Layer 2 of a small transformer language model trained on English Wikipedia (15 layers, counted from 0, width 128). Numbers have three digits each and are written without spaces.
In attention head 0, each number of a token's query is one row of weights dot the token's vector x plus its bias. The head spreads its attention over the tokens so far by the softmax of query dot key.

Query weights of the head. A number n stands for (n - 500) times 0.0013.
q0 (bias -0.023): 490559512526414536754234473431387425402504381450454500445441374623645493500490578477712589532211437414583635525401515669461375418523356509523367755471475633444386518615724623408454442391713580529555272523590432303626559546400548496585398493566670496432467566566411292604763445563460291547284562433259463355668570700308596407591538531569235629494570520472548608578809600311567491609460
q1 (bias 0.001): 444504533576512459105459594584594587466321621525589601564599598540451664262675448539369349561534383705478366606247361334358279504187521479586419637354665328371543606530609588581669537688570702483706571848574540872668482554743524587453695354701447465463552533624533685613253436468273542402595584552723212359396490514317489342366263395540596462422304558357466297462429612483360387512615
q2 (bias -0.038): 507447477500578513339462433620337419387307434636471398373457354460763548576536604750377592596531493474305518636288581404399677584589458474326602622551576589500338441374390374601517647628518611663601512376500455471446426598493331564535454567586530461604506332430372675491473634374616645521563507439514360463602632702340533537540410408542418657367638620474371386522551591291464613745444
q3 (bias -0.025): 462645445452623594585473383308476436441536351454398466430466454484464543463400540337680524506346589500574529494570597628540563406550475415528509475592347598571522568431492460469670424596409341563288510250436451368507577523488594478396360413429449766516339612393468503534576507627387413618370606526246639543599536602593470460423736580398368531374584571626447665595567518487606568601382
q4 (bias 0.087): 415661251358411351659544355446357557411548444106457765820549810538228464527547380213552370595564367519630542582630268430383375474328628519588414650584416374422648590764472704382263369565580533432354390616329369552750492400430632329395491274347509541385556683586628366466697466447295410531302457638578546505546352395560599359466570508485863436433219430602586253420491453541641534293664
q5 (bias -0.047): 407453575510685526646443333339398320444416453507353323229405474603398369496621557590424623489668582487682529667677608764289440327349523584410709542381612619627271624546403429580430521687300410454296541252395458719409523440474632527546641346556449350630280640492533454472438671273497296636427397382463672488380587621508391467453492490383687511464648618468370576598467450454559573435380
q6 (bias 0.036): 300567299488402462518486608435513582384469435526617742777439536398358439507537382350418367481648309443463442472553473353493521535512618390586357490577558343232492464592549570621377395574483679562539440680562558562558406596538479603464488364577431457540553566362668557492655360462488633553430374607586381364477433484470494347503608439492577408580407631473654361364554491398418440432701
q7 (bias 0.048): 463598423195478689540424622423421668423695444393595608578598591561679310625401449380571550425607407389311316639451569524588592260760386445579366512508480375576579473520531304308595294403484536716378467464463569269504497385242583416472294696513734758428462460650665439386545189668443566487651456533471555429656470400376562385615585670550157563380536403364480582409534426610541637410657
q8 (bias -0.039): 569425694656663607497409500428539483560483486565497194369568413606518511222432613553467515414544648457461446531531539631469639421472275557567547506309458581559437442363587440625576523399266560593459507408452473506458626634579526562591508462493500391482455461544305419585407553388534410418460454456529523494426515500545399613467572485545620561424513463554453510652412585360588316481397
q9 (bias 0.025): 514529260394537718480554510486510298493373306521417500628538466556504592554507468571583389507446337384478338613713566504346504322484601350582435626732470423427736536680370637564441514717470556586230476324308570466563296451472567493467565480322282558377529609392639681488583538400481386463554335584535489542671437457386456399398496479359574478247426660527295435605350376522631616398398
q10 (bias 0.048): 400578271323435415595634319580496710579665514375477654744569550405470351598538445332693450490522376579500512518424420448378422468461666305732337614611565363539591398474477611379496242511561576537457472766425568496603373538468625500345524304504641645465569418412560382351641261645454496531231407625458563387608375515410510461375602544391368467503377427476610468396514359518640603695629
q11 (bias 0.044): 504692444349529602616750284329631523554579619331306468631588564578524453774423423392402405504781500441592453410401520580643400496514642584417355618531404563690527652488348481233218368830512248449424398367469485364508340545405608508215339627478455727359593544425503517360553567592464559540592670563551567538368416356287579427425597537430641374418401360529200344434308526547647725380476
q12 (bias -0.011): 560579577703363592525490649535375515560326491413550494477740445709659541640536637707479558555490383418578505384560516409524530531494490377503391740437374529603507601442407412392373463588487625624695551412528574309533543500414448282484372562475417377355479525660418647712472510561494440549527407539401400503588541520591500413558602335609552631489612544443471506726500377494547529618353
q13 (bias 0.028): 550747321434339216518601463637680647488488593560470638675409619712403363581641400363598488718381477697763542316302367496693565567551828410601457733644486401447471609718446588463627286617348513598689527696545511625581358607441659512422539360666441529511573509529640429374429369744308553734474631695433405361458453578504340313349605618339370238536378429721467507388460550500507520469509
q14 (bias -0.047): 565378654749520288492414470489517419365358476518671556457300463538444511245632505519427456410384473638684571683354436434473355556478395524392747486585573475321427425623494532640591655478507522507729530703608413697616604481716319584478699343597538412579471472395364503485517550408507525519538639451615435485357618558710368528486418402525515467727522595527765503471623723268243353473467
q15 (bias -0.005): 669547426525523470524607452613435284609343632440328441365563482660711692598601527606577509550565512441506437429586446601503670443451630485508567611427414579576581515277410276559530539620334424454367454377398371364372544513548593343435521523503527531381439465596542521515470596507397586648618689444472373313324542446497516452550529529395697568508441447575246551566319425488647505609438
q16 (bias -0.021): 531467343678507539396532520504623429351556479712554443442786276354424547665424533503539508577374465393312622426477580161674672368630607591438339507569494595468489522407575518452636503304397599622516642432674620380515488701443387579548591660314486504494395529611364529586258468445800485506473618534512489418725593485541596604280496500613220459628641607572700535516719389533542390703559
q17 (bias -0.014): 408462596598415380497526500491503715530561411482481583500459282519381434497336527414648527474405397641345645259495355388523568512519649507599549500643659521337500374530441610276562467323560647521555561667667593401462464605597441562341497413527526564553438609521482524543544458636758397438232477576436445390636486565525495512428456407518503421616474577545561511427633460594432394462472
q18 (bias -0.009): 348539338398541306485446328586555477507715500507553537582689428381556357547538550541635725436574354564452446458590500184360379493438652599562287470766732556511518497510479530423435413521483497396460466438516600440584472637513421763449490630466477480515322643493615515480484407722755386405396535449363635554490566503387447510462510409385462507635664635494551526497680399561625572379456
q19 (bias 0.027): 632414461397659424537477480354393353447493377381708289346448429302496746407399466409493394531453446312353503676552720485546561255557203603433534377422482430686422564674465465522441613515340325550535389312551460519399430277476669328576517623613663529557406520558444384464476488358448554722542524481485529615577541411658726640568478625531370464318456346715388360478528382551419464353575
q20 (bias 0.016): 662407469425434591484508334607577442424527570602658481472728350438518542674526531433748437547447530401371571329588664375556326412491345486414507612548447483466505361560432490339402445496663309528380585296492471430442488533439628610567570703299453695472580527416572558421459489395655350461407415542457454567600417475243662609268309753398381556280556414350489570484452198598549558703500
q21 (bias -0.010): 486513484560312640652460670283553547441557436653590425535280494628319261407493508366618520397507398466233380514272453203680516301589541643487426306394516528299552330669589657452623494347562762697548497679550407422636408500738473451275429390446636692546403471354410555497464257500483493392492496395530549413402664562435435312458331598602397507526566534726575503431736682365429506504577
q22 (bias -0.002): 402527471518425487682489564354490546507737541503648555582554517563510278670513532380641591532578351583322489433521635401504454363583443516476513426444675533565430360635586668259636374308462587684540626473595684430629551507442533527429462642613671737665371530524578480377419270561682320408471434393429595450616559532363529461494521585572231564535662405459503564357614377658459428535523
q23 (bias -0.018): 511643271461519496541465529429527321543396401551723746500511428717433405564661505469596551412605174587598398596691739365332564675550556411592561717402574556682556440593617512796446396578284446424500487475484664631592694693539393431472668348401469309679254599500690591407326375616598560579457564494608423150398558593463388453683711295425434625661724628717496545585539500311396460645497
q24 (bias 0.005): 576318388444572528616397497806497589453566406450607507604699491751519522653657572578665519364364552403702196591552540605320539450435342506465756577536466490531605540713577615464518597500274451573535558377402469458637426404684435385364594783664366541487622492614644576652549437512497489438699418567288496504556567570739487511535474568678553665471645340428617484597650339606563627465410
q25 (bias -0.004): 465559512392421450521623278391591439547809483468338608448526494267561384697579537534553533507607278463365472447569540173209512557464744458416465261320639574516457398400403417526415348526629261445307454384465568357401628469504455496433420500397436489545356533389509526457457555704623383418234552347650470297563486529162737407549470350462383614468461711377577567458729486408580555552477
q26 (bias 0.008): 554581513456468460509401531492507359515544583533748329491486614516484349272557500506624543303573493348613393613596564219377189463305550656476410511608445558553417632615577526648356578375579339412578417449503511572714529472577562605565449570092467245463375868332467225259349569488604663373638611425537554638275631363519424444493382513301598343623541570585423566449507582397444614213523
q27 (bias 0.024): 703637593496709594339649674368597390624620592730402166304489510251496604387527445605473466562496531291711566364617514459635582583547618480564423443703414469723519762443446385630555633488446274342639229446577658406470424453539622384705546594381254328415543400504326345449480848461500581732690557534706565768541503409678542638454508610257446406412444570667402521543346428410574557369484
q28 (bias -0.010): 311514438432432163464782280508450625520592736476428419455539448504388361332485530408496585557734538773385538369302325426552602465429690694493389311244561595561422480298677201376481315451467529460556567705541351593442517635508555623431347367726682313437359608617590287567492388543467600524265700399526423282345457586291560621473529425329512472668380321504492476329567485367497367469620
q29 (bias -0.005): 396579514576429600564466506388587619357352419454477552557480400530477272509512607449443457434529482445587554403508511452584380589536335461586464642540449452561502284544533716616524349380539546651530532632512685523595626612567359648538485384284533535569528489269351582474515470550680472492413257656722446517657442606545387466518650562702581626475589506494693407556555544335486434563534
q30 (bias 0.013): 327666547444500320531614464535429440301355160500345664525403477241399527422580537396190371433398581393655659504566510468554599523576555551322526473553355432366400446617431542722455591404516267516341490476699261447326384271368532500484363428465241524657500640438550689393553804542553756606446544592433602384583435540580544436578552569567540375313485802456496456535633789340534675519542
q31 (bias -0.009): 364590342601255398566576129635530436289246530431643493639493440561407477399478519288459500515535596523440381496440428488651471379517555644363370500443421516118458535476472271601394369728141524547441748472426192475455361664492434734398344388601526603514481531418681608523583304525507749523384540583392429126444580540412422580474593414427588461476458525529739456341660610508514451559449
q32 (bias 0.027): 597575443580540532410551744588612377671675651642470822630726488568286319533557436496347613621632398504466113670492461481500594536848542350570242773380714324384613491458488693327577364438243810636525606567592539668724428534364576362216491790579495481393646516792532435325391334495564472520625350464776250206371564422481336377509306464412379514602608491369307330463331403524545465326835
q33 (bias -0.038): 610649173337483603495671513468602215353469372668299368445517484534712505500234741550496384513430487624433563371588492300350480346599364523619544565605520500490648463369451313751532588839221755663570683328324535760752559754405474381538700466243379637594344803280616605438491305813508491412306623351271580565543610500700179459624625452329385458711732717539678500438250478748456380642389
q34 (bias -0.071): 418474595585740536570513500606571356549460316802261353402426443573573496562407674693714634461309660576677725456526604601150355568544483503496614471500591560696433430379391468397560604386620389574575635399559485322517686712460409559658453443374472504591493468172223529517492624500642216454363395491392592685597525605530222665508457461440147517421759700276616600617637453326525479516376
q35 (bias 0.032): 358600381264551702562486492446376472512544536410491408517590543596491463508469383369460588432647346503620301664613518551626655390629378407625111412525433427473500400407637406504455202363452336743266297423411574416635425452290564555458388496462778593357466589571658278462641276589246625457362386513462475202292439457406522154552776628543491567427484511340508746377647496420652740508712
q36 (bias 0.029): 548449444551365478319445713639430674487466470397584597614534497567563589440581428571347466466645421487389247479466385386507673578633471479528494494450443424276572608471621528628590630448523728535606500650520565524433421393661355428387521535738494464452531486657635720598639545510373764495664530442592390432520515436526528432655401435631651452603422456527497400364413635600400404497537
q37 (bias 0.018): 350630211500386448637667324500340573475464548320434753633597632465314496463547466311829421484559401583423635432617426491276411386456609486740492517545482404184555284584459533396346395577582591429334378573352391584622429671379595394530452106476754559460585467529432336458597330308364550518023492621452648562564420403581489537349362507311595412522381553430689446366480213416602208556561
q38 (bias -0.043): 568272614518406454242483445603347419417435489566517460186554233300641650476444606647485449489476523560345541408493547156436470539433564592345542364406605583237531500299271406512469716488632612456423691459708441437363588466535354528625607651441361379570435536468373608557392787355562520445466665281510383423386619615439573671591240395575619588591524759455600621493601523488358387789429
q39 (bias -0.013): 504350525550591305475383579541475424603511678584622558414473481613512448429598551606425754407677426652289373590460453550448703602619278580530504264287516573351445715410659276608467585538318740552544491588515465524368659480540406614390554645913615235500488399725445412537344464316507537551676486304503443468401600658423409587763388516561446519611554421469308364497398461553399372561615
q40 (bias 0.036): 511669267493322357672549382478413548500485496363329729725534558457335496621504387425584354674607321604395594583527440391504516460430641351630428584641548384520612218538567749356419340636504688420386370709333546488835426417434534415473572174487723604540624555462425418399672488565565474464213432560469576468573405461469523323532453342549430394596294524596519408426378415355447554413547
q41 (bias -0.022): 357529433555520486398644642468476514550559586500322530486423525545343443317561539563296652572634405722518512455594434537477730479382801541567394341412567605267447475427420390568507661666478653406423533703506426564534503663486316628445462274642392124494429464406426566587479581461389543500469517434650355446427516483367296384610467264432815410660428635406529450545394551326428338332544
q42 (bias -0.017): 645294477592467545528592425342473365696391530597564454480497293652415504376403539394568452415737450408613539507522563515576440528352425450481388482290392601423481581504418210564172567800283320454626577489649440552515576635634425496389466437544325330397439436378439608441435542443561528573595567541681281325355649489474363365473360373494683632478519562597586389627319624393404402354552
q43 (bias -0.036): 480300635451428402183293578424402624483354371558460597328477380496659580597385578490504616415440592489213428455496664439418572537639111660227516436221539559555395546363519487530755597378482623657527589287570654388301864380521352556641492779447586582671358614602533496723418473523554462315509460410483410536625613700439452612508491601663426662322708535345645625598512564905360511480588
q44 (bias -0.045): 575355568601602437397449477536653366454469410652481473465695317579447471590503525567322522458697507482604404729484512485445658687590431667337517562443626634555497612376577418609398600578402485493605543240580419557628709511423311637379749715582294342573485533566544610512430691469608514562639568329607518392555553607381376542603545336587634602617625732422310613616567715263500446413469
q45 (bias -0.017): 529383574503462695412456355397432454457374513579475336508461367581413533332245566418471327461639583517307468655367562528627464359393466677387273365394400559268490373381470431406605690756528598632457582417511365454584443606513399562442378600352562582426503458395454500497467565302421661425547722490613272417318587478334518464359462557514573541368407423446497512485553684341398483426565
q46 (bias 0.057): 547592423259547568556504462586500476508532488358574572697504685543431545504291331402424368508604704421500214679537396780660544327621292493664492579614419385393622558475526451421392422615367487546482320534288542522543338435404621454412583615528524563395751579754625251479793402549207727684513516469388538535597399318627482585532483511447726338344316224593450471338419387742644607381567
q47 (bias -0.003): 471465295486358631579382379657507519435608463584365543725570430245452381698460606527422377478504452455325467742395643420529508572514766392445404527595569481454609307254394736512443549460625468675283555484334424373840530508474314702476533575609500697541487561231564615487617629679655546364425434405497567264607479605325449364570544470703452403514574841496492618338629777316567558507434
q48 (bias 0.004): 484530463367679336188431562567329570396374569575429306392185580694680555208548471682443484366432584595626406736466468643209500554421436559455516402446421417816464765513552533729574670544443377500591489457426555844663471402689534280718532425467459264545469443470507282489320609586150547435772536468705607703427371530743415632774649482373404649289477326437436335534401572385401571371542
q49 (bias 0.010): 488364579515599377390422725513528451533472359376282287342500456293676781445369503665415212387321660289387424532424550452414617545728304403541516343517318400527559378244365587576668656417325496699655422348690705304526356433537555189551431508533529809455555419406289401666623600681423487616342341564503487455552500318751589611484417734612391670297422369599589559587533448551456669698526
q50 (bias 0.016): 528573695374702547559628527449475316500401539446535320288487608500727647526528424562464399422530584355398456575517696557241248424543332415500585452427516479604529309444300616522572535568465443496412503185538610512369506383661705390653585507521586703487500425262519581451500401472299286582654448534597493457409441405546439435394515790408462786351608473344329539576258315519516673581594
q51 (bias -0.011): 425458472627480591858327507608517542686601438415542676627617659719734475449493478500531602396551476563537429528461375481321272472378518360542583496668592535257585327515343586322296380608639707431484509556683345370481605534472358644401396537467553426427660606380409576542426465593602475354407562528217485589322578445541522496469346308494638387738572722354588506561571363518497621521514
q52 (bias -0.009): 412460500514392302631431444335485656472457436444588462630632508577460300471539465402639638380668406545553410568451497441417473512463513592350366281415541605355375417455520349506394485507254646619590650510546369416610554591565437654377322461699565526500398579371619503476553407651695618407579397507489448387281588518395377331530520459525503545595576500356558492403547660461433524240584
q53 (bias -0.017): 534525492561607641484473627380415486553445483382597549523398442779578511415567427437425559483435122627577464486612647723435496434535590412500551672426569500569558592507327521414597444573423434593504485489480623429634657594638486525633520460600613478653252572453604593405341271595461628445576406665769417462384503494478304465663780385546493536606700598460435463522166540550354378374585
q54 (bias -0.011): 591465516455735265512585490602647375627606446647504389642660390548797581457272412618630489541608402601628658524500509555500572597579558233453493435588560465527650251237465230518427520526526441310661545588539360474332509523503549569533469391770352540500503155475475534557434400787584578512473352470491302287566530437449475497582452384439231755444503621493464525494416547511497524585530
q55 (bias -0.008): 351540335344443516422408381508496528488387465120577630539554517584626693694659563500473497694357427695313390597332605724378401346414537450400338577420603534452635407410364651326539414791450554739378666289353711555631610411461487645619430612692777689532308696533664570594437305561295573289409412595314373370508463439380610524500680417659337545465559559220508612475504431765489513485419
q56 (bias -0.004): 571707449532302345634372261511633410363473520566594588633468509597478489593493537382517570514554466595657637435487374376757527278449694324339429600753681490288528429640431514654607469724504615446554608569441251421526497365587488547377541503423448641544468633331482624491455580645477700482592517538424623367438587568482550413381459500662500493634555585737572537379654775403345670606409
q57 (bias -0.009): 209390320448545335391345412415641583534575406580378707622460471578457361480381516369401575575541636753584459664392345675522660550594431596470412527651685481452428592390588423517354403644252585586585563553522615612575730547367386751535562525596431382653545573699521366500440467562488534485409484484391469511744435612374425713533511375430465497464458584458638482445634500552491457392553
q58 (bias -0.013): 670361667478507316532592400500544548514578466590548623551544427485361272680354531459636596611696523562543632676608467420629515552344415561378587723576631483675398602614650413369250406282712420369454547554349480716504647407387500568579638484456258256559535317681448509376555508413686387503538380422697486530676476607283488545702580401470533624519533526500514506500686513475356462446435
q59 (bias -0.021): 441511258410445452613626496603512455566652409439618492599623421556578537579644534602716598504517189562513386420316490359281704439452810220632472487512525654271791372479364492592496386444392513479509455653493469373613422592790405610222576219829580487409282584383507649458544259647583537389278476478422584127390529520415500366563448309486457613646557797640358522437557684374514396627353
q60 (bias 0.009): 265640302452374819500450742542522653466500489586496525521442569388357397542855547562356599566353605449716327415455635539430634534558496594605478323240455556471321710647524545761481422488222472823558506449464628557656581625407410613663361440431507306594400702539622493542430471512285607553611384684469500557484497604641500433631690657582433462597573444385704553592624478411413615405597
q61 (bias 0.013): 507416695591551300364461477482233602550458710401222350425432547409541579388269473603507399479507551461344534538660372582586515690529390435513503416418393513594528486179452482380518637329492402485441536455503571359413438409711503278471330513557503735440616427383338295518595749752572406488392445475640401527504356358630487557614406454627605576332372308626412447465202493675431530483494
q62 (bias -0.002): 337457370557476599602334462380543373355736421566561500487597410320394471647503592534512539436439436372336516488448613231497510428602345542458412442638576487548507532606655519558562370562483662522552385441417476288527370540450526438290482651399537675522505460474459578452562455503700395549479630420322752592699593526464603410594407639568352494520679558548539519577734494342603532521507
q63 (bias 0.001): 294585341339434588504306532486389613472723470617626558578528527526537204475530493336598684456543503585453518584573544450470444401597535668503406362493726512413402476667544403324558323558383649535470577421608438474588542552442543669592376568631588464689448555539712531280442289519474472512579411489454756598565548511305340514610511620422279564577697571293546564444668460535515418268562

Each question shows a short text with each token's key, already scaled and adjusted for position as the last token sees it. A number n stands for (n - 500) times 0.00091.

Then comes the last token's vector x. A number n stands for (n - 500) times 0.015.

0 " in": 514371387619595471506615494519591526462573492467454508512522496493524496498509499501525493499493410622628580418574351407647432418379446430723493507510510496512521511525480516510495495503495524
1 "v": 561473430513579498528574494559547563467538457543427480524521512479466445513501517528527454489499505524433655492622421470617508475354433525781493512515528522512478532500476479466500478539507521
2 "ol": 503487577448542519540481511565485585483549522560380468449539457509402457490485502496498465576533500507439564558548472454586535531372487585746516525533496502498490503508516482467510493512471451
3 "v": 489480566372526471525537503586529542469516457563408467501520497472438458522483507513503452484500592492448605536605442499585537489384459550807500537518520515489477528508453492472493475536484493
4 "ing": 463494564380583520523548474617541588472567466539409464498532494490446470521496528531459475550493517364481538559545451436580486440369472480822504518522519513485484470511495498478488521500490473
x: 523565523441520489520553548504565417562558535518608527698546484480621399541520386371421411496405505431591444454574398570513503613559549448650521629608487334512541529476568536506486317440490535470509396505398531431453480544465447605501431497555510517425551528491470452394520431614531437491422525603523480466384420493457535519542537577524522472531425507474535401388542438578478560459592
Which token does the last token look at most? 0 " in"

0 "it": 518476438523572552509518510619525559471533474544388454486525508455442451523493489510455453525504428536466615457554447457618484466364478517807517526515537526479494536529471497489502459522479504
1 "e": 526453438538604539511523512607546579501561472539383458500518498460422468515476510504471485540522495535437590456561405430593483473329451515819489513510531528502511501521496497471494487517495504
2 " re": 595524400508653488573581484569595555468600486488424482490515492482479489477507487491525492538520614395448628463588351443650494457328439468724502498483501489505502496520500515496500512480493520
3 "-": 478610398421687458586529483571621536459631501505430490494496493476470516495490495498528498499507648446419521511610378484662515501348445453729476543482502490496520510504485527505497497505470503
4 "p": 418541554357562470562571473614571555449557442555423457500509540467461471519509503517493454506502570517442512538611442483614501433342439475767499505500547516475485521505488474488509475512496516
x: 498525532515448465470424556556446554481469591472503494546528482537513463517513413492532421444552520421433457508433463602480443495494483478520519558559354338485586523468545521362494279457541593367548445546538572595537417423551742364462479489499496420479510494607544467482487443498524404505466487625480524463468464555509524487489474539510431573519286393485465354473531436577423564505619
Which two tokens does the last token look at most, in order? 3 "-", 2 " re"

0 "gh": 500496413615596495493569512570565550470636466543450468514494470493485499511502491553484477473476401637501645418566324423673479444296435436721504564537549488511515568489484492490517515525485492
1 " the": 591336378555637487526570509569577556439580474493420476485542482483461469512475493518491488529504470515508647457526349402608429435329445502858506562538535472475491483502476494490472501523493499
2 " re": 606524389512677492588593484585605566463608478488416478487521493479476491473508486492525492543523629386440645458599329437671492455302428461754499496482503486504501494519500514495499514478493523
3 "m": 446503493422630484561575495618598557451582451519444458483558507496453446515524488537507453535507633504374604493614405470693493473347440500806507542559524480482444534495517509483521487513530497
4 "ain": 416481576354585506597553506669550544499582432555415450463526488480445497524502459518445469484501582466496579523625391467645561492318419475763471534521539487463517523520483500489511521489480485
x: 458486387459397492459368539545518593441494423524560509632650560513464430501547335463491507405448443463515492543504412576478417431568484502452522573521486213480532560608561531494420376451577537575493548456512456542546414497437627488522623491475430452536547491518590459486577574414492457511489465611590497452423545563492623555509583474510530471503487448511484408395544566489576573560613
Which token does the last token look at most? 2 " re"

0 "er": 519443418602573558458515536614558540500623479564410473458539489477431536521465491513445507509516472557501586431549315429632454509348444460855481497507507470480536504497463490502486518507466460
1 "ts": 560433444499582509476563511613537597486571434537401446488549507471450450511475506535442481503491496562428668475545361439590467457302448514853491531515537491471480497484475456480464484517523494
2 " that": 587355398480647527512594505543567524467583465490463473481556473506501479533491474527492481496495603455419674443559341460673425423332450445831513545546528468482506512530476507512500549510497492
3 " the": 489476439436637475569601488575583575445573457490409478486548485483466462515473495515488486524502610355372637534524369431596435441335435507863501558536538476473493478505469489488470499523496502
4 " or": 377525498377657462603611468589601595480565443505402457480537501479492471533500476494473470513496525421334569567585373488651472476314441452814493515518536506490484518513482489493498489508506522
x: 516589536527465488505477553536557499498431506509428496525535481476488489537432349493415361568518480521494532542544558520520560524475462508559410540599482230644547538481506438458501449540540582531528463501496522433523453381457496419568550578438470477510631445489445508381449568461575470655576482634510443566532300494452484498476599455460409428460351566506485366509454481477578601582630
Which token does the last token look at most? 3 " the"

0 "t": 512510441523563536509502512607551554477583478542402456499531486460434491477501512524485468513498432526466629465523423458636477435341481491800514550513527493453494489531480504492491479503485470
1 "or": 542462489476568542521480522596539556498590500548388458467543470464434497497480487503480470503514501515435605483506410469628506487341478510797504528514531491465530492569494500491496494497458461
2 " (": 556438382462643426561595475567596550464597482481429497508521488486495482507486503511494498520502561408451607507585355448614473463341426467766491516522524500506515510503474505478496503512495524
3 "V": 489509425470677406593604453570610579472577439502444493488519512497490484503495496501485490514505610458339609536594403433645464487375403510734511489521515504495501499515493483481494500513491495
4 "D": 481510543417630412549626461599578610501570460536445481481530504520465479489493526500457483509502525398358579578542416423625447492401451553734520508502488523486492479510540471484492464490497455
x: 609613514407445544502499519444496463498506544473525550503516557466525600531509447334499425561514490358506514392598453414571554496570493504617506579493451264536517432492564591509398565472559513510478417492415590449563449548532587472411516443515500526581480573533557434526541554491515494480447540571507502520415367475536577400457563602561547499576267540656419427427469402514511479556588
Which token does the last token look at most, and with what share of its attention? 3 "V", with about 70%

0 " the": 532411414589599496497545516555564543446572483496430480486541488486464471514477498516491488525505403591573592434521371408589431444344454503815505552534529477477488484498484490490477497522497499
1 " l": 584425375540626468504583501531589561465576488502425479485525496496479470522487493494501489511511476476506633455595361439636413472342467495815520507525508501502486519506489502495499481509511498
2 "in": 524369489478592523528538510565536539468594557547432489468561474512448484518484509506515466500521553485422636492581415427611460494371485552817485541531515482490519493516503496489499484507455441
3 "k": 500407544417605492529566489600558572483590432556417467520527495481449472525496530538524477508501561443437604523598396451616514474365435485774480545503519502516504499478468495471506514521500504
4 " b": 389562498410629434590589461555594555484619474498452485500512471501492491522493500522498479514504552495335568558564373489666479470314445452765512516520506498502495506498494504488519519502506513
x: 541543531530481468487501498524488448469563480444480582509421556545527483531502301508448451551498556439423473567449439503476443530561480464479575570494512210588548546503526501444572483518516463491495463447516537539486547447510602426478461476519493567489684522570470445640462571524499469479502501629591493694515401560547585459459572517501514511441244465481551412524433407514576595452621
Which token does the last token look at most, and with what share of its attention? 4 " b", with about 40%

0 "e": 534512429554589549494493531595547560489573479546398457483535498472408473520464508504456489556533512553480553427548389425579460501307438522833491506532514515503488505501514491467496496516501488
1 " n": 597420360533616486506600507547605543463564444502463476489532519483471484509496493507507495522510495466490666440598354420627395437356446479818508507529514490483479507510478508499496510498497496
2 "ame": 525408443504615498484567523607551579528618440550477462460491525505452489541449484511435497468524554487406647468573322431558429503345451509771478499495510499489525501494517473493485526489488468
3 " or": 463482427423662474569603477569601573482558459499410466487527500480497476526501479486485474504497652434369613521593370477650465466337447456790497514515529510492489515527479501495500489505499521
4 " d": 414560502389659427578615451564599572475608470498418472497536503485473478516493509509485480529511535463325547552564375456638430475328450475803497510497514511500492515505506493500491488490503510
x: 591476557542495471473508550446436544492526524508472590422498494497557523489476389419476460525490530490519500455595436451530492518610453481622525495502464128559545488489452485428458581510557541486523437493501553496503515515524595407475502482527515580558542464564482465540448548520500436578486508568491492668533324478521523426492490528555536557505255477530522408533425363516510497488705
Which two tokens does the last token look at most, in order? 3 " or", 4 " d"

0 "est": 539488426532558559490520528645532563490594454563407455470530489451440469523502463526448445502489410489491671464510386445642504446319448466809474533522526508443498503543486483479484492507475469
1 "in": 568399458506574538523541516623529536486566516556399463471540489465436469535477481519440453488501464519439672486577388434651487462317467519854497530535534516466520520532488474482482477529462470
2 "el": 511391490447606559506551511619543581491568460579368432493514486455434488546483498512478461503508578504418622490588361440653510485285471455820492517494526520509537521527480491488506490520489515
3 "y": 464381530370606526529547513578527571498579440570391433489506486446431493549477488524444486503502553466447580505570334480602499487349462419849483531489531527501534552492482506501479525520466498
4 " by": 437622489434628444576630470590586607460615454506422486496540512491485457536470511521484476500506522340309611565548350455591430482338427485853480512510520495510505492488486476482486501519500505
x: 565467522633532546485539555573545419516494462620554517697525511464580540511490365448522381504498480337541478565584407493488507526607488416540578518581541202505557483574480466492525519447494490426482463495470519595517496499468498421521493523461448471498536419504514578349407580517566452574457501687598597570512396383521559481486460525489496442530433526495443446410414455518560474576499
Which token does the last token look at most? 4 " by"

0 "s": 513494429515607549494492523601531580471546477534390467496544473497445454472510512555460474541485438571452633432558423429656480431276438490808511530531544493473476490475482440490485476519503465
1 " of": 535293364555638483559561485573585552452590527515420498497541480473479496481493496496517455515510475534476590474570417394662449422294445477816490512513538510482542504562490497494497452511463500
2 " b": 590505355486665464547601485557603550477629479497448488504516471500495487527495499528499475513505633436423629474599329468691466459287440441799512518522506498505496511494492504488520515506513520
3 "re": 464509485459676505607525476585573583471634461525427451487518480474440519488507498541499495561514587431405595502605328442662509490343441424773473530518508456499488518486491530485505558475491477
4 "ast": 444590554338575466559550503588555577489628442554464461486505491461432467531464490528478478500509503457423543539559362485568506466332449500863466522491484496453477477485456495472460525490493485
x: 658524442443399607430489429464470575488596469461586617615529478538428497545441424486519474506502547458513362495494468495530426468453434443537461548548493206509541567460548427413472551483487420430480524549426516539536501497576548589503569455425437512377543597608631420356512593516546563506524561590499441577570335538513527483546404547471474495528415455505539487453591445532555587440549
Which token does the last token look at most? 2 " b"

0 " S": 476453383603659489514553505576631581466634487480422493491518491504492495477504508502473518505493319490609591364637308372741431424263412470802516500504505509476503470504497484492488499491504477
1 "ec": 612524453481604534515525518614560572408630484540353461433515490501428483461516495497512492552510475459438675464571337387632484437326450544830517567512531469464492483494490494500496475506430444
2 "ur": 538507582430558582549484517665564546441613508568337449446519465471401531499506488509428482544508557548449594478589385412611518492266458498824485553531564497451530510495481486498499473506454457
3 "ity": 449379527419590468511591505620550640523613418581408449466512494469445452537457495519426461483499513417378627552556361454603507486326439518902486503514521532471517500523482466457465509518481472
4 " of": 451609521431623431607614440596618581447609517517390493496541482462478498497482500483502449507511537341317591584550434429657460444280432480878484513512543522487548510567491502488494443516466509
x: 530548466469452414605466440492594563542491467542455513671541459496578479528461300534537399451511418348497507495549529539407491456520538372660519528492499258540497474514489468560510380496443568428485481524555506466459532440455588359551599477519513476570429410513519469334446545535578512579481438626490506548476395473556490521504565563565402553593441529576503403571418462491554518586536
Which token does the last token look at most? 0 " S"

0 "\"": 535427403578579473440549511537564561495586465495469489498521508515494469530487505535482495473496453591588601417585322426599425467318442462757495500522517493498500515472480472501500516505509481
1 " were": 584389384565579496491585492568540557496571450507485466486535498488489472545485473519462474517503501512461648450548346449573433459316457469729478501514528489479476512485483463486486519485538512
2 " m": 567507390479641464550576496554602530467586461503436486486517485492480490498496489504519492508505595451421647483595357463664468452340442473769506509509503488488494508505485507500502504500503499
3 "an": 461466498465654505589511507597565561475589496530451483462530472515458505488483497495493494506516590466398620512573408463688510486341466545737517528516503481483513472515494496482504505503467436
4 "u": 473454581376561517550499515616539545484499468573402464483511498472435525515491511510467495490502460451526526533584420441629518491348465497741498511524543509483534505504463470490507479524463446
x: 482560414370385451537456536503463519561481406522519566673499496507473524526472368475507426460530447521425516538486569472456553476420414363549347538539501430481511375467460512550486204544534625528455505501439550489551499411487505504434558449499522507506564509493566505398483494495433596637500460539454462525406462576472533518490427551458515557469286450460455464464493487438458583496691
Which two tokens does the last token look at most, in order? 2 " m", 3 "an"